Layer 3 of a small transformer language model trained on English Wikipedia (9 layers, counted from 0, width 96).
Take only the direct path to the model's output, skipping the later layers: a vector added to the residual stream pushes a token's score in proportion to its dot product with that token's output vector.

Output vectors of the tokens that the questions are about. A number n stands for n times 0.013.
"Y": 46 -27 18 8 3 1 19 -9 0 -7 -10 34 -35 32 44 -7 14 -7 -29 -16 -28 2 -7 -43 -17 9 -11 -12 -22 -11 8 -5 -29 38 -2 6 8 20 11 55 0 -27 -19 -18 9 -13 -22 9 8 17 22 17 -18 18 -18 -2 -43 -10 9 7 -1 -2 -5 5 -11 -13 12 18 -16 -15 2 -29 6 1 38 -20 4 -38 40 5 -5 13 -17 -10 -2 42 -16 19 37 38 -1 6 -8 -52 -19 28
"ited": 17 -16 8 49 -18 25 22 -37 1 15 34 44 -66 -32 -16 -10 -25 -2 69 10 -7 7 -5 -3 6 11 -15 39 -26 -26 11 4 22 16 -40 -18 -14 -7 -7 60 -4 12 -19 -2 1 -16 9 48 -11 15 11 63 -34 0 -2 23 -71 -20 0 -36 -14 -11 -17 1 12 -40 -32 -3 39 -55 -21 -50 5 -8 26 -16 44 36 50 22 3 -83 33 -45 -36 8 0 11 -9 54 28 38 -8 -43 31 8
"ib": -2 0 8 29 -30 -4 8 -6 -13 -38 39 29 -2 -9 -3 27 14 27 -26 -2 20 16 -28 32 -29 8 -45 -2 -16 66 -8 -31 18 50 -19 -28 26 5 -34 65 4 -23 -51 15 7 -45 -22 9 1 22 15 49 -28 -24 27 0 -23 -9 -29 -10 -7 4 -9 -2 22 3 -36 -33 2 -7 36 13 -39 -15 7 35 0 -22 47 -5 0 3 19 -48 4 13 -5 -7 34 27 -2 8 9 -30 -10 -10
"=": -10 -10 9 0 -10 52 -23 -36 -32 -25 21 34 2 -22 42 -28 6 29 4 -9 45 65 4 -54 6 16 -46 -46 -28 -33 42 8 -36 44 -29 -41 2 24 43 47 -38 4 1 -12 5 -3 -28 45 7 14 13 12 -40 -15 -19 15 -1 -23 -20 2 0 9 21 10 42 9 6 72 7 -23 13 -21 13 -3 41 19 17 -6 55 -3 -40 -16 -10 -29 -68 11 -16 -23 12 3 33 6 -54 -17 -60 40
"'": 15 -32 62 -20 -9 -55 8 -15 14 -13 3 15 2 -14 -25 -2 0 19 24 -11 6 -18 12 -38 -26 -33 -49 40 7 -15 -3 9 38 16 27 -21 0 6 6 21 14 32 -30 25 -12 -5 4 25 36 0 -23 -7 -36 -11 -10 43 -17 -26 37 -11 -8 7 10 38 -40 5 22 25 19 -7 -2 -5 16 1 -6 21 -18 -23 -8 1 -20 38 27 -52 -2 9 -1 -9 28 13 12 35 -60 -7 -37 0
"ough": 26 -12 43 -21 33 -67 -7 -29 -4 25 68 11 0 7 -1 -39 -5 -33 48 17 1 76 -22 -47 -47 -9 -18 39 -30 1 22 1 -32 -15 -10 -13 -25 43 -32 8 0 -10 -15 76 -22 -19 9 -2 5 38 8 38 -47 11 14 -8 -8 -36 45 -6 52 18 -51 -5 17 -44 -21 7 -3 -2 11 13 13 0 -10 -3 -19 -8 -3 -12 -25 -16 31 -21 3 -16 11 0 35 -16 -11 34 16 -57 -12 69
"gh": 55 -12 -30 55 19 -15 19 -25 -12 18 56 32 -75 35 17 -23 -14 -53 -2 0 27 24 -8 8 13 -87 -23 -1 1 17 -11 -4 -7 75 -22 24 48 25 12 -6 -28 -21 -42 56 29 -19 -31 -3 -11 12 -9 34 -58 -1 -4 41 -7 -29 35 33 23 43 -52 -15 -34 -32 11 37 13 10 66 -25 28 6 30 1 -25 -14 9 -19 -54 -44 18 -13 -21 -70 47 34 24 -1 -18 -41 -28 -3 -20 -4
"own": 45 -65 -37 -2 20 -49 5 -42 -11 5 23 62 -57 -11 13 -6 -12 0 -31 20 18 -37 -20 -30 -17 -19 4 15 -43 7 7 18 -31 18 11 39 -15 53 37 -12 -13 46 -74 -8 8 -17 1 37 42 23 -23 14 -34 9 -2 -12 -10 -15 63 -4 23 6 0 -10 -31 -34 -45 20 -4 -9 3 -25 58 -18 -11 11 -16 -3 19 -9 -19 14 44 27 17 -61 -13 17 16 24 2 36 60 -12 42 -25
"om": 3 -30 -3 8 64 -5 -33 -57 17 -18 32 -5 -40 6 36 9 4 -17 -7 29 9 -7 -12 -36 -35 15 -9 -4 0 18 -9 10 7 -7 22 10 12 -87 -10 7 -62 45 1 -4 -14 18 21 4 1 12 21 -35 7 17 -10 -9 -34 1 15 -1 -7 -15 -14 11 46 -8 -12 20 -6 7 -7 -5 28 -39 26 31 12 -2 -8 -33 16 -1 20 40 4 2 -10 -11 10 -3 -2 33 10 -22 -6 13
"wo": 13 -28 0 -3 28 -47 21 -17 4 -28 62 2 -14 -14 25 16 19 6 5 -26 -1 15 -21 -20 28 -44 -26 -67 -19 31 -3 -26 -34 -1 4 39 35 32 21 12 30 29 -44 -2 43 -22 -8 22 14 4 16 16 -9 -10 -15 -19 13 -66 34 -36 29 26 -10 -21 -5 -38 -2 29 1 -31 23 -6 1 -22 19 -6 -9 -41 -7 -51 -2 -12 41 35 -19 6 45 45 -6 0 37 29 -12 -26 -3 -4
"ial": 18 40 18 28 8 -49 -25 -90 16 -49 46 23 9 -3 -7 -54 -17 11 11 -2 -7 13 -12 -11 35 0 -43 28 25 -24 4 2 -8 12 6 -39 62 -7 59 -19 3 -1 -67 -17 41 -30 1 3 21 33 21 -1 8 36 -9 67 -13 11 -38 -16 -26 23 -13 5 10 9 -38 36 -16 -16 17 -12 -53 -30 33 22 1 3 52 -39 -31 -11 26 -70 -16 4 -30 17 14 -20 27 27 43 10 -27 4
"°": -5 -94 23 3 25 -9 3 17 -15 -18 20 25 12 29 5 -1 8 5 -51 33 -1 24 -46 -36 -18 -31 -40 5 37 -10 1 5 7 18 -3 39 10 26 18 39 34 10 -31 9 -18 11 -21 45 50 36 -9 -8 11 -8 25 -10 -21 -5 33 -35 44 -7 -38 -1 13 -6 -33 -19 -4 -41 15 -71 25 10 -16 22 -11 -2 31 -3 -22 -5 -7 12 -23 -24 -22 17 58 -20 -26 17 -50 -5 5 32
"J": 40 1 -13 -21 6 0 -7 -3 -4 -18 5 7 -35 4 20 20 19 -35 -9 21 -18 28 -9 -25 -24 -11 -12 -29 1 -10 -9 22 -26 39 -6 1 0 -3 2 43 23 -9 -23 10 -10 -1 -38 29 26 13 7 4 -38 18 -35 12 5 -15 47 -15 -5 12 -2 27 -22 11 19 12 -9 0 13 -37 12 -51 25 -1 30 -17 26 7 20 -26 -30 2 -2 12 -16 -1 7 2 35 -1 1 -24 -13 22
"w": 15 -9 -5 25 18 21 7 -8 -1 -11 -34 -6 -41 -44 9 2 -12 -27 -15 -33 1 14 23 22 -31 -47 -12 -18 16 18 7 46 -11 -22 -16 55 26 21 -33 -32 6 -3 -2 5 17 -9 -4 -17 17 8 42 -1 16 22 -2 -20 -15 -21 10 -59 24 29 -1 4 -5 4 17 9 -24 9 -6 20 0 3 22 23 17 5 -30 -9 2 -9 19 12 -1 18 24 -5 15 -34 -26 33 -6 -9 -28 21
" Th": -6 11 39 -25 6 4 14 -1 -25 9 6 12 -27 29 40 28 6 26 -10 3 -3 -4 -19 -19 -7 -28 -16 -33 -29 -31 0 -19 2 31 18 6 5 11 7 -17 4 -21 -31 24 20 2 -18 -13 -9 5 -16 42 3 -11 -28 6 -3 -16 12 -8 22 43 -3 21 13 14 28 6 5 12 13 -7 -31 -27 4 -3 -29 -20 10 -12 -5 3 -2 11 -18 -20 -23 6 2 6 39 4 -15 15 1 -3
"iz": -9 13 0 55 -25 -26 56 -43 0 -18 34 51 -44 -12 36 7 13 -34 40 17 8 39 -12 16 -33 -13 -6 4 84 -4 -1 7 1 23 -27 -31 17 -18 -33 -28 -25 -31 -18 -29 15 -19 15 -15 28 25 9 -32 -18 -9 2 23 -32 -11 2 -21 -13 1 -16 -20 -23 -13 -4 6 4 -12 24 -14 14 -2 37 13 15 5 -1 36 -2 8 55 -36 -15 -20 9 -8 -24 -14 -11 -13 59 17 -4 -4

Output weights of attention head 1. The head adds the sum of these rows, row i times number i of z. A number n stands for n times 0.0024.
o0: -33 -21 13 13 -5 3 23 -32 27 -24 3 -51 -20 17 -10 4 -25 2 49 -24 -42 -2 -16 -48 21 -40 -51 -17 -8 33 -15 22 32 -22 5 18 17 -6 -17 2 -16 -17 9 -22 10 -38 28 22 -14 -28 -40 29 11 27 54 -35 15 -3 65 -6 5 -42 25 32 18 45 4 -34 -17 -36 18 9 15 20 10 13 39 18 55 -36 -22 -37 -2 32 -45 5 27 17 -20 -4 22 -22 3 51 -8 4
o1: 14 -9 1 -7 -11 -8 -8 -19 12 13 13 50 -4 -3 -16 3 0 -10 -8 -9 9 12 -2 30 -19 51 -9 2 13 7 18 11 6 2 42 -24 -3 31 18 -18 -10 25 6 16 -33 17 -7 -10 -11 13 19 9 -14 -17 -14 2 34 -18 -34 13 -10 19 -44 -16 -25 -25 -10 -11 -2 -1 -7 -2 -5 -41 -10 10 -9 -2 -11 22 18 9 -19 -10 23 -4 -25 1 30 -9 7 -13 -17 28 13 -7
o2: 1 2 14 -22 -2 21 10 -9 22 -32 21 -21 18 1 -3 17 1 15 2 -5 -21 -6 12 12 5 -14 -23 -20 8 27 -11 13 42 -13 -3 -2 44 15 2 -16 15 -11 -8 -6 23 2 16 4 -15 26 -39 -13 -34 -9 -25 -10 -21 9 19 -65 -34 4 12 28 -11 15 -19 -22 -23 7 -36 -5 -19 0 50 -1 4 -1 49 2 -6 -4 15 34 6 -9 1 11 34 -24 -22 -15 -2 12 -21 16
o3: -5 6 2 14 -6 11 -17 -11 2 15 -44 8 42 3 -3 -32 31 -12 23 -9 -23 -25 -19 -5 19 16 -26 17 40 -19 -4 -8 33 9 -11 -18 31 17 3 65 -28 22 3 -12 6 10 -26 2 25 -8 -7 20 -25 -35 19 -17 -13 -18 -21 -8 -25 -39 11 3 16 11 -19 -10 0 23 -20 16 5 13 45 -12 7 3 -32 18 -14 -4 7 3 18 -20 5 38 -28 33 17 -4 -29 1 -41 34
o4: -23 60 32 3 -27 -4 22 -35 36 -5 -26 -19 18 1 17 -29 -31 3 52 -27 -52 29 40 -35 18 -15 11 -21 11 -15 16 20 35 7 -7 0 -6 7 21 -6 -39 40 9 -13 -5 36 28 -16 -38 -29 -29 -10 -15 -31 29 28 57 -4 -22 48 -5 24 13 -2 -24 25 5 29 -3 1 -15 -53 -8 -23 -9 -7 31 29 -20 -19 -29 14 -5 -13 -11 -21 14 -8 -30 -8 25 21 -36 55 -9 -11
o5: 11 -10 -5 21 10 16 35 30 2 -7 38 -7 16 -19 -7 -7 3 4 -26 21 -15 -3 -12 3 -18 -7 -32 8 6 13 -14 -4 -33 23 -20 -9 25 -6 -22 3 34 -1 -48 -3 1 -17 -21 21 -4 32 -24 -10 28 26 -2 -24 -11 28 -16 -21 -9 9 -5 -20 -2 -11 -14 15 20 46 -29 14 -13 24 21 -19 5 -36 0 -14 -13 20 13 13 10 8 12 -21 37 6 -5 19 -14 -62 3 8
o6: -17 55 6 -8 -46 -35 -21 15 -43 29 -26 -37 -3 20 -26 -41 -32 51 78 -40 -18 18 26 25 20 -32 47 -18 -16 -35 36 -11 57 -42 25 -40 -28 -3 -60 -37 -48 -37 46 2 -48 89 41 31 -29 -6 -42 0 -40 -33 28 21 84 1 -7 21 58 40 26 -30 9 72 -40 34 13 -19 41 -3 13 0 -33 -6 -61 42 0 -18 0 -7 14 -28 12 -2 19 15 2 1 27 17 -5 -32 1 -10
o7: 28 38 9 -15 17 -38 -13 -14 0 3 -2 -40 -25 -17 21 13 30 37 -5 -16 5 -26 -25 -18 25 7 18 -6 26 -15 -12 -1 -8 19 -11 -22 -1 13 -27 8 32 -34 59 -15 13 38 31 -1 -15 47 10 18 -6 -29 -24 -15 19 7 -52 -3 -14 -28 1 -4 -45 19 36 4 -5 3 -1 -4 -8 -17 -16 23 6 33 3 0 0 -21 -11 26 -20 -14 0 2 -20 -7 -6 -23 46 13 -14 22
o8: -54 -7 -36 2 27 13 11 -21 24 -14 8 30 42 -3 -13 -1 -6 -40 33 -10 -20 29 -24 -35 -27 1 -6 4 10 10 6 20 5 31 -28 -13 4 14 -10 19 12 32 9 22 -38 19 -26 -6 0 7 -8 34 -16 5 -31 35 48 -13 16 -16 -14 -3 -1 -12 8 26 -18 14 0 -4 -17 -22 2 -21 -3 -14 11 -18 -15 8 -8 -7 -13 29 -4 -32 21 20 5 27 17 16 3 2 2 -9
o9: -4 1 24 -40 -44 26 -27 38 5 27 38 11 -6 16 -30 -50 -18 -7 -24 15 62 16 9 -7 1 21 6 -35 -25 16 21 -18 -13 32 -21 -42 1 32 56 -38 28 18 -31 46 -26 33 -4 29 -23 -20 -28 -25 -8 -6 -8 26 42 -10 -22 19 -4 33 -4 -6 -40 -23 -32 53 52 70 -30 -32 -6 -18 -16 -22 -18 -20 -21 -22 -18 29 -8 -7 2 -10 -18 3 36 7 -10 23 -20 -43 22 55
o10: -8 -26 4 3 -22 19 -42 -18 -3 -6 18 -5 36 -21 9 12 19 13 -46 33 21 11 8 23 -6 18 12 16 -7 3 -15 4 -14 -14 -8 -23 65 12 8 -18 57 -8 -43 2 -4 17 22 38 -1 -8 -25 -3 26 -22 -28 -26 -57 8 -13 9 -15 20 -1 -27 -3 -2 -13 11 -12 26 -42 -1 -7 0 41 7 14 13 23 -12 -13 14 -3 -12 -26 26 -8 -10 5 16 -4 9 11 -31 -42 20
o11: 9 9 24 8 -27 -23 20 -9 -6 13 -8 -17 13 38 11 5 -9 -25 19 5 -23 30 -13 -2 2 -12 -18 9 23 -53 -15 34 30 -13 -32 -9 13 -23 -30 48 2 14 6 2 27 2 -7 -8 -47 5 -6 45 -15 0 5 3 30 -19 -19 -11 -12 4 5 -7 -21 12 2 20 7 -24 -13 41 -4 7 24 2 9 1 -8 9 12 -28 -17 -16 3 -10 29 11 -53 17 8 23 -15 -26 -30 11
o12: -19 27 46 -9 3 -6 1 9 21 -11 2 -6 29 20 -17 -11 -19 9 -28 -8 12 8 3 -38 7 -34 24 -8 8 -15 -25 0 32 30 -6 -9 0 12 -40 -11 -18 8 18 -2 13 39 28 -7 8 9 -8 -28 -8 -2 15 -5 -2 10 16 -1 -36 14 -7 -8 -31 5 -31 7 -35 -4 4 4 -7 -13 -13 3 1 -1 11 13 -14 3 10 -18 -17 12 26 15 -24 9 31 -2 -17 -10 24 19
o13: -1 -10 15 52 37 3 -10 5 -14 5 -19 -44 -5 -27 45 -22 8 19 -43 -19 9 21 64 -6 -13 40 29 24 18 31 -26 -21 -19 -39 -18 18 -18 -31 10 -3 -25 17 18 2 -41 20 54 21 24 1 -25 -25 -7 -18 0 -67 15 -10 6 33 19 -11 54 -59 -3 0 18 31 22 -14 31 -17 -7 42 -16 28 -19 53 -9 -52 -49 -10 12 -23 14 -8 -57 -8 -25 2 -28 -27 34 1 30 -15
o14: 18 -61 -34 -22 -13 7 -18 -8 21 9 1 8 14 -1 -2 -8 49 -34 -17 10 -28 -18 38 9 -3 54 -3 -37 12 3 -30 -13 -12 -5 16 -7 -15 16 29 35 -22 8 40 1 -10 11 28 10 13 22 15 -12 16 -18 -58 -13 -9 -37 -27 -6 4 -46 -18 58 -43 -7 -12 13 -11 0 20 -18 24 -20 32 67 -13 26 -27 38 -13 30 0 -6 34 -20 -16 1 25 2 -32 -22 20 17 6 19
o15: -12 -16 -17 -14 1 -27 -2 -16 23 18 -4 -46 16 3 17 12 55 -28 -10 5 -3 -52 -16 4 16 -4 45 23 68 26 -25 33 -10 -24 -11 -6 3 -11 21 21 -40 -11 73 -5 5 -2 6 -15 -14 9 57 32 -2 15 3 -11 -45 6 -38 7 -27 -2 -47 68 -24 12 17 -43 -31 -54 22 -15 36 -18 55 33 21 34 12 14 26 -5 -19 7 -20 -11 -16 3 -69 -24 -41 -13 19 60 -34 26
o16: -22 0 -45 -12 25 -2 26 -20 22 24 38 -27 -19 -31 8 20 42 17 33 1 -35 -3 -15 -5 19 -47 -35 3 -15 24 -3 -15 -21 5 5 19 -2 -19 -17 -4 -9 -33 6 -55 37 -78 -70 30 17 13 21 4 19 12 -16 -24 -93 17 59 -31 -19 -31 10 -6 52 -20 7 -12 -7 1 8 -7 11 31 51 7 10 -31 53 -5 -4 13 42 48 -32 30 -1 0 45 37 -4 22 -19 -1 -15 21
o17: 16 8 16 27 -19 -19 1 30 24 2 -5 -21 -13 -12 5 -1 -22 -17 22 0 -25 15 -21 26 -1 -7 6 -6 21 -35 -24 24 0 8 -22 1 -17 5 8 29 -11 20 21 -26 10 -12 17 -18 2 -7 -15 20 -18 -14 -3 21 57 -9 -16 -9 17 -4 -2 28 -21 -10 8 -14 -24 11 14 -10 9 -19 -4 -4 19 -13 -33 -13 38 19 -18 -11 39 -28 -2 -5 -36 -19 31 6 2 49 10 -25
o18: 0 35 -38 -32 -19 -25 27 11 12 -11 -21 -2 -24 -37 5 -4 -2 15 47 12 -6 -18 -5 -32 28 11 0 -5 -9 1 5 34 -8 -10 -2 3 -21 3 -21 22 -68 -20 30 9 3 -30 -7 11 25 12 5 -35 -32 -43 12 8 -3 26 12 5 9 -24 25 47 26 24 54 -42 -14 3 1 0 -23 -1 18 -20 17 -22 6 -9 5 -14 -27 57 3 3 14 32 -10 -2 4 -4 -7 38 -9 8
o19: -37 8 -28 -31 -2 -13 -40 27 -9 40 -6 28 38 -10 5 -18 12 -46 -26 -5 13 -21 -42 -16 -3 30 -26 55 29 7 19 -9 -57 20 -21 -19 10 26 64 -2 16 30 50 -5 -21 0 7 -8 57 -28 36 -60 6 2 -11 -10 45 39 -29 20 -39 21 -23 17 -34 8 -22 9 37 6 -37 -4 -30 -5 11 -20 -47 33 -12 56 3 -36 -20 11 0 -48 -7 21 18 18 7 -16 61 17 -26 13
o20: 20 21 35 -21 -57 -46 25 21 24 0 -10 -16 -42 -54 22 1 -2 -16 22 32 -23 17 20 6 -27 -17 -12 21 -13 -38 -62 43 -22 17 -13 28 -22 46 25 10 -39 35 1 -29 4 -7 -13 9 34 -1 17 -29 32 -12 -33 16 -11 10 5 1 -8 4 9 31 -11 -10 25 -5 -17 -15 2 -49 -17 -3 44 33 6 50 -20 -24 15 11 -39 -14 4 2 24 16 -43 8 5 12 45 53 -46 7
o21: 6 14 -19 -3 -25 -13 18 31 -19 19 5 17 -4 3 -25 -22 32 -29 29 3 -6 12 31 -8 -14 -11 -6 -13 1 -57 3 -22 -2 6 4 -39 -22 13 7 -4 -9 -1 -6 30 -9 25 -2 15 26 -6 6 -34 1 -20 17 34 -18 -8 -18 4 14 17 0 1 -1 11 -1 17 43 53 -22 20 21 -2 -8 -9 -14 -13 -23 -3 -8 -12 -10 -12 15 15 35 3 21 8 8 4 -28 -10 -21 -6
o22: 2 -13 41 -8 12 20 -1 -3 -14 -27 34 17 -45 1 -3 44 -33 -11 34 -7 -22 -1 -19 -10 -11 -39 4 22 -35 0 -11 15 39 8 -23 11 28 -27 -67 25 13 1 -29 -1 4 -2 7 -13 -47 30 -40 0 7 40 -5 22 15 -19 56 -33 44 -11 -20 -26 13 1 -7 9 -18 -15 58 9 6 11 -1 6 -32 -9 11 18 24 -5 5 34 26 -34 5 -5 7 26 7 29 -37 -7 14 -12
o23: 12 13 2 3 -36 19 -9 26 -23 0 -23 6 -19 -28 3 -2 -19 -7 20 11 -6 -5 22 5 22 -8 30 -20 -3 -12 9 -29 28 4 1 27 2 -6 4 -14 -24 -3 -16 13 3 4 37 -1 -9 -11 -24 -19 -28 -21 -2 -18 -5 -24 6 7 12 30 0 -1 28 11 11 -4 -13 -24 22 -8 3 8 1 -10 -8 29 1 16 13 10 7 16 4 -32 -8 -4 -16 -20 8 -1 20 14 25 -9
o24: -15 -39 32 33 -51 15 -31 12 -20 19 0 51 10 -16 10 18 -48 -23 -29 -7 52 -9 -34 -20 -19 -15 26 -59 -45 -34 16 -9 19 27 13 -47 48 19 -7 -18 23 3 30 -8 -14 36 -11 -21 -16 -10 12 28 21 15 0 -1 15 11 5 46 8 35 -8 -15 18 26 10 23 -17 35 -6 10 11 -20 -51 -35 -11 -23 30 60 26 14 -37 -21 -31 -5 9 -4 -3 -14 49 2 -22 -57 12 -8
o25: -44 24 -56 33 -6 24 13 -12 28 18 1 0 13 -12 38 -14 25 -17 5 30 25 12 13 19 -14 5 4 -12 24 1 7 -3 51 35 -24 8 -30 -30 19 -24 -20 -10 7 -15 35 -43 10 -26 -22 13 34 29 -15 6 -19 -26 -57 -22 17 -8 -62 -13 -6 -30 21 6 13 -25 -21 -19 34 -50 -4 -25 3 -8 41 14 22 15 9 6 26 56 6 11 -18 -48 -24 27 -26 36 32 -28 3 26
o26: 23 28 -25 -5 25 -13 17 -16 -11 4 -2 -23 -26 -47 -17 7 16 30 52 -16 -41 -8 0 -2 6 -10 3 -17 4 -10 8 11 13 -8 42 6 -9 -4 -31 16 -18 -36 2 11 14 -11 2 -9 -2 25 19 12 4 -13 6 7 -10 -30 1 21 1 7 24 20 10 11 24 -22 7 -18 4 -6 -6 3 -6 10 13 -8 -3 -30 -6 -2 -2 14 -15 -5 26 0 11 -16 9 -14 -9 36 2 -22
o27: -53 12 15 21 -10 19 35 0 15 38 -13 -19 9 44 -9 -3 1 -27 3 -6 -16 -50 -23 5 4 -14 1 17 -10 34 -2 -11 11 19 -8 5 19 14 22 -13 -17 1 15 5 -43 -11 0 -21 -1 -35 12 36 -21 26 -25 43 -29 33 49 -29 29 -28 -4 27 17 6 -4 -16 -14 -4 14 -1 28 -5 -8 -51 -4 -42 -4 -1 18 -17 -7 -18 -12 -25 -3 -6 -9 26 5 3 -33 20 -1 2
o28: -27 -37 -1 -2 0 13 -11 46 -6 22 12 -20 4 21 4 3 7 -12 38 -5 -11 -1 -3 -6 -7 -4 8 -60 -14 -11 4 -37 8 -4 5 -12 -39 -46 1 -1 -45 -21 19 -7 31 -7 -18 -6 7 6 14 4 5 -12 -15 10 3 1 7 -30 16 -4 -24 30 10 6 -17 26 0 2 13 -1 6 -17 14 11 -11 -12 10 6 -12 32 4 -6 40 14 -10 15 21 -13 -11 8 -15 -20 13 15
o29: -18 23 -25 -36 -23 -3 -25 15 -23 -13 35 8 0 -8 -30 -12 -26 -12 66 -1 -37 22 -6 -20 -1 42 -13 -15 -35 -14 11 -20 2 16 8 7 -17 3 -23 -8 -37 -15 -25 -13 -11 0 6 25 -4 7 -21 -4 -27 5 21 5 29 15 20 0 6 32 -8 -1 33 16 -16 18 26 -6 10 -8 16 7 -17 9 -28 -16 5 -29 -6 -24 25 51 12 -7 27 15 37 -18 12 22 -19 21 -11 19
o30: -6 -8 15 8 15 -17 17 -11 -13 30 20 -21 6 14 21 0 -13 2 12 -8 13 8 -9 -17 24 -27 -4 25 -38 -21 25 15 -2 0 -15 -22 -13 0 -19 -22 29 -24 27 -4 2 17 37 -8 -22 -25 -4 -22 32 22 -4 27 22 -1 -9 20 2 6 -13 -17 -11 25 -10 24 4 -7 5 3 3 -3 -10 8 -20 10 31 40 -13 -22 -11 -9 -5 -23 -4 -1 -30 13 -39 11 24 -30 -24 6
o31: -7 30 32 2 -2 -24 -26 -10 -12 -16 10 -3 9 -14 4 -39 -14 24 27 -19 41 63 -25 -30 -13 -18 -5 30 -53 -20 1 -6 14 32 7 4 -13 -19 -34 -36 28 15 -40 -23 -22 17 -28 15 6 6 -26 -7 21 -13 32 3 28 -14 25 32 0 33 -9 -53 17 11 -10 28 8 -23 10 -7 -5 7 -4 0 -6 24 33 -18 -8 1 -6 11 1 1 15 13 -24 2 4 27 -2 -15 -11 13

Each question shows a token from some text and the vector z that the head gathered there. A number n stands for n times 0.012.

"\n": 12 -2 -16 -19 -32 37 -49 -9 14 -12 22 15 -6 -14 -9 -19 34 -8 -19 -35 10 -27 45 -14 45 35 -9 -1 1 1 14 47
Pushed up most: "ib"

".": 23 -12 -5 -6 23 18 -49 -5 25 6 8 24 16 -14 -11 -11 -8 17 3 -25 8 -29 4 -6 36 33 -3 -1 2 -19 14 24
Which of these tokens does it push down most? "ough"

" cont": 23 -19 -3 -3 17 18 -51 11 16 -16 22 28 11 -11 -5 -2 1 5 0 -37 30 -16 -6 -21 15 39 3 -17 -20 -27 18 24
Pushed up most: "ited"

" M": 30 -2 -8 -15 8 12 -34 -6 24 30 -14 16 6 -8 -36 -31 -17 5 17 -23 -16 -27 15 -13 34 17 -15 18 -9 -13 17 34
Pushed up most: "gh"

"ive": 35 -14 -3 3 2 24 -39 12 10 30 6 19 6 34 12 -3 -40 9 -12 -11 0 -52 26 -5 -10 18 -43 6 1 -1 10 32
Pushed up most: "°"

" l": 16 -9 9 -11 -3 38 -50 21 6 1 23 11 3 -7 3 -14 23 0 10 -39 42 -13 4 -21 2 21 5 -31 -9 1 18 35
Which two tokens does it push up most, strongest first? "wo", "Y"

"g": 22 -19 -4 3 16 25 -11 5 18 19 27 18 20 6 -7 -41 -14 -18 -8 -34 27 -5 0 -8 34 7 -10 -8 -7 -11 9 38
Pushed up most: "="

"t": 16 -11 -9 8 13 12 -43 2 10 -9 23 30 15 -19 -6 -7 -6 7 2 -44 42 -17 -11 -18 18 25 4 -18 -17 -26 9 25
Pushed up most: "ited"

" s": 28 -17 6 4 4 35 -35 14 18 -8 10 31 7 4 5 -40 -4 16 6 -49 34 -18 18 -22 9 23 -9 -27 -8 -13 1 36
Which two tokens does it push up most, strongest first? "wo", "ited"

"art": 63 -17 -1 -20 25 24 -8 9 1 16 -38 6 26 11 17 -27 -2 10 13 -15 38 -17 9 -2 35 24 -23 -22 3 -4 17 30
Which of these tokens does it push down most? "ib"

"ing": 22 4 -6 -1 7 32 -16 15 10 18 0 21 9 4 6 -34 -29 30 -9 -34 34 -12 5 -2 35 -1 -22 -19 -2 -11 2 31
Which of these tokens does it push down most? "om"

"al": 16 -1 -6 -3 0 29 -55 2 22 -7 5 5 0 0 4 -8 9 21 8 -33 27 -23 13 -9 1 24 7 -15 -4 -19 -2 20
Which of these tokens does it push down most? "ough"

"ub": 9 5 2 -1 11 28 -46 11 21 14 -1 19 8 -16 6 -22 3 26 4 -21 48 -7 -4 -17 5 27 -3 -21 -6 -19 9 11
Pushed up most: "J"

"ant": 22 -3 5 -7 6 26 -54 5 4 -3 15 9 5 13 10 -6 1 17 2 -37 32 -31 13 -12 -1 28 -13 -11 -10 -12 -1 21
Which of these tokens does it push down most? "ough"

" were": 11 16 -10 -19 4 26 -39 -5 26 4 21 9 -7 12 10 -25 -6 18 -14 -26 40 -30 27 -2 10 20 -6 -22 -9 -10 4 42
Which two tokens does it push up most, strongest first? "own", "wo"

" The": 15 -2 -5 -14 7 13 -16 -27 35 4 -12 14 17 3 20 -49 -12 9 1 -55 25 5 24 0 15 14 2 -3 8 6 -19 4
Which of these tokens does it push down most? "ial"

" the": 10 -13 4 -1 4 24 -39 -13 25 -13 20 10 16 20 27 -5 7 1 -13 -48 44 -12 7 -11 -22 23 -6 -22 6 -16 -6 14
Which of these tokens does it push down most? " Th"

" e": 14 -23 0 -7 16 28 -27 11 13 9 21 12 12 9 6 -34 1 -17 -12 -40 19 -19 3 -10 22 31 -14 -12 7 -22 29 36
Pushed up most: "="

"im": 34 -17 -6 12 8 9 -39 20 12 5 1 12 10 35 8 -12 9 -12 -14 -11 3 -37 -2 -19 -12 42 -24 5 3 -10 19 31
Pushed up most: "om"

"r": 40 -19 1 -23 3 31 -24 0 8 39 -21 3 15 -7 -27 -45 -7 17 16 -7 -1 -11 19 10 48 1 -26 -5 23 21 8 39
Which of these tokens does it push down most? "iz"

"i": 21 -12 1 -18 11 22 -24 -10 14 7 7 10 5 -45 -29 -27 11 19 20 -34 38 -1 5 -16 36 20 11 10 10 4 4 22
Which of these tokens does it push down most? "om"

" (": 43 -10 -16 -15 3 11 -33 -3 23 11 -5 10 18 -3 -23 -22 -12 7 3 -8 13 -14 11 -7 40 9 -8 15 0 -10 -1 40
Pushed up most: "wo"

"le": 16 4 -5 -4 8 9 -51 4 40 15 -10 2 14 -12 9 -12 -15 22 4 -15 16 -22 6 -8 16 16 -4 -14 9 -16 2 23
Which two tokens does it push up most, strongest first? "J", "wo"

"pp": 15 -12 -6 1 21 14 -44 14 12 -3 24 27 19 -17 -6 -5 -16 9 1 -41 39 -16 -16 -16 23 27 2 -21 -22 -30 14 22
Pushed up most: "ial"

" t": 45 -26 -2 4 0 14 -43 12 7 7 -1 13 6 40 5 -1 8 -13 -2 -8 -1 -44 15 -18 -16 36 -34 8 5 -6 21 30
Which two tokens does it push up most, strongest first? "om", "°"

"ation": 9 -8 -18 -11 11 10 -20 7 10 -4 13 13 12 29 15 -13 -17 4 -11 -43 43 -8 -3 -13 -8 22 -1 -20 -1 -20 10 24
Pushed up most: "iz"

" cl": 32 -4 -2 -16 6 24 -54 -5 33 7 2 5 -15 -7 -15 -20 7 11 21 -25 12 -33 22 -1 6 35 -6 -12 -15 2 5 37
Which of these tokens does it push down most? "'"

" ": 16 -12 9 -2 16 16 -26 7 17 0 10 16 9 -24 -14 -18 18 4 11 -21 32 -7 -6 -8 30 36 4 0 15 -8 15 28
Which of these tokens does it push down most? "own"

" \"": 25 -12 1 -6 16 26 -49 7 16 -13 14 26 9 -10 -6 -4 6 5 -9 -37 20 -21 -5 -22 9 38 8 -20 -12 -19 10 19
Which of these tokens does it push down most? "ough"

"em": 15 -2 6 -5 17 19 -26 4 12 8 16 12 3 -24 -5 -16 11 4 10 -23 26 -6 -6 -17 34 29 2 -4 4 -12 21 28
Pushed up most: "="

"ic": 13 7 -7 -1 7 8 -46 7 40 14 -7 1 15 -5 14 -12 -17 22 1 -18 18 -22 5 -6 14 14 0 -17 8 -15 -1 21
Pushed up most: "J"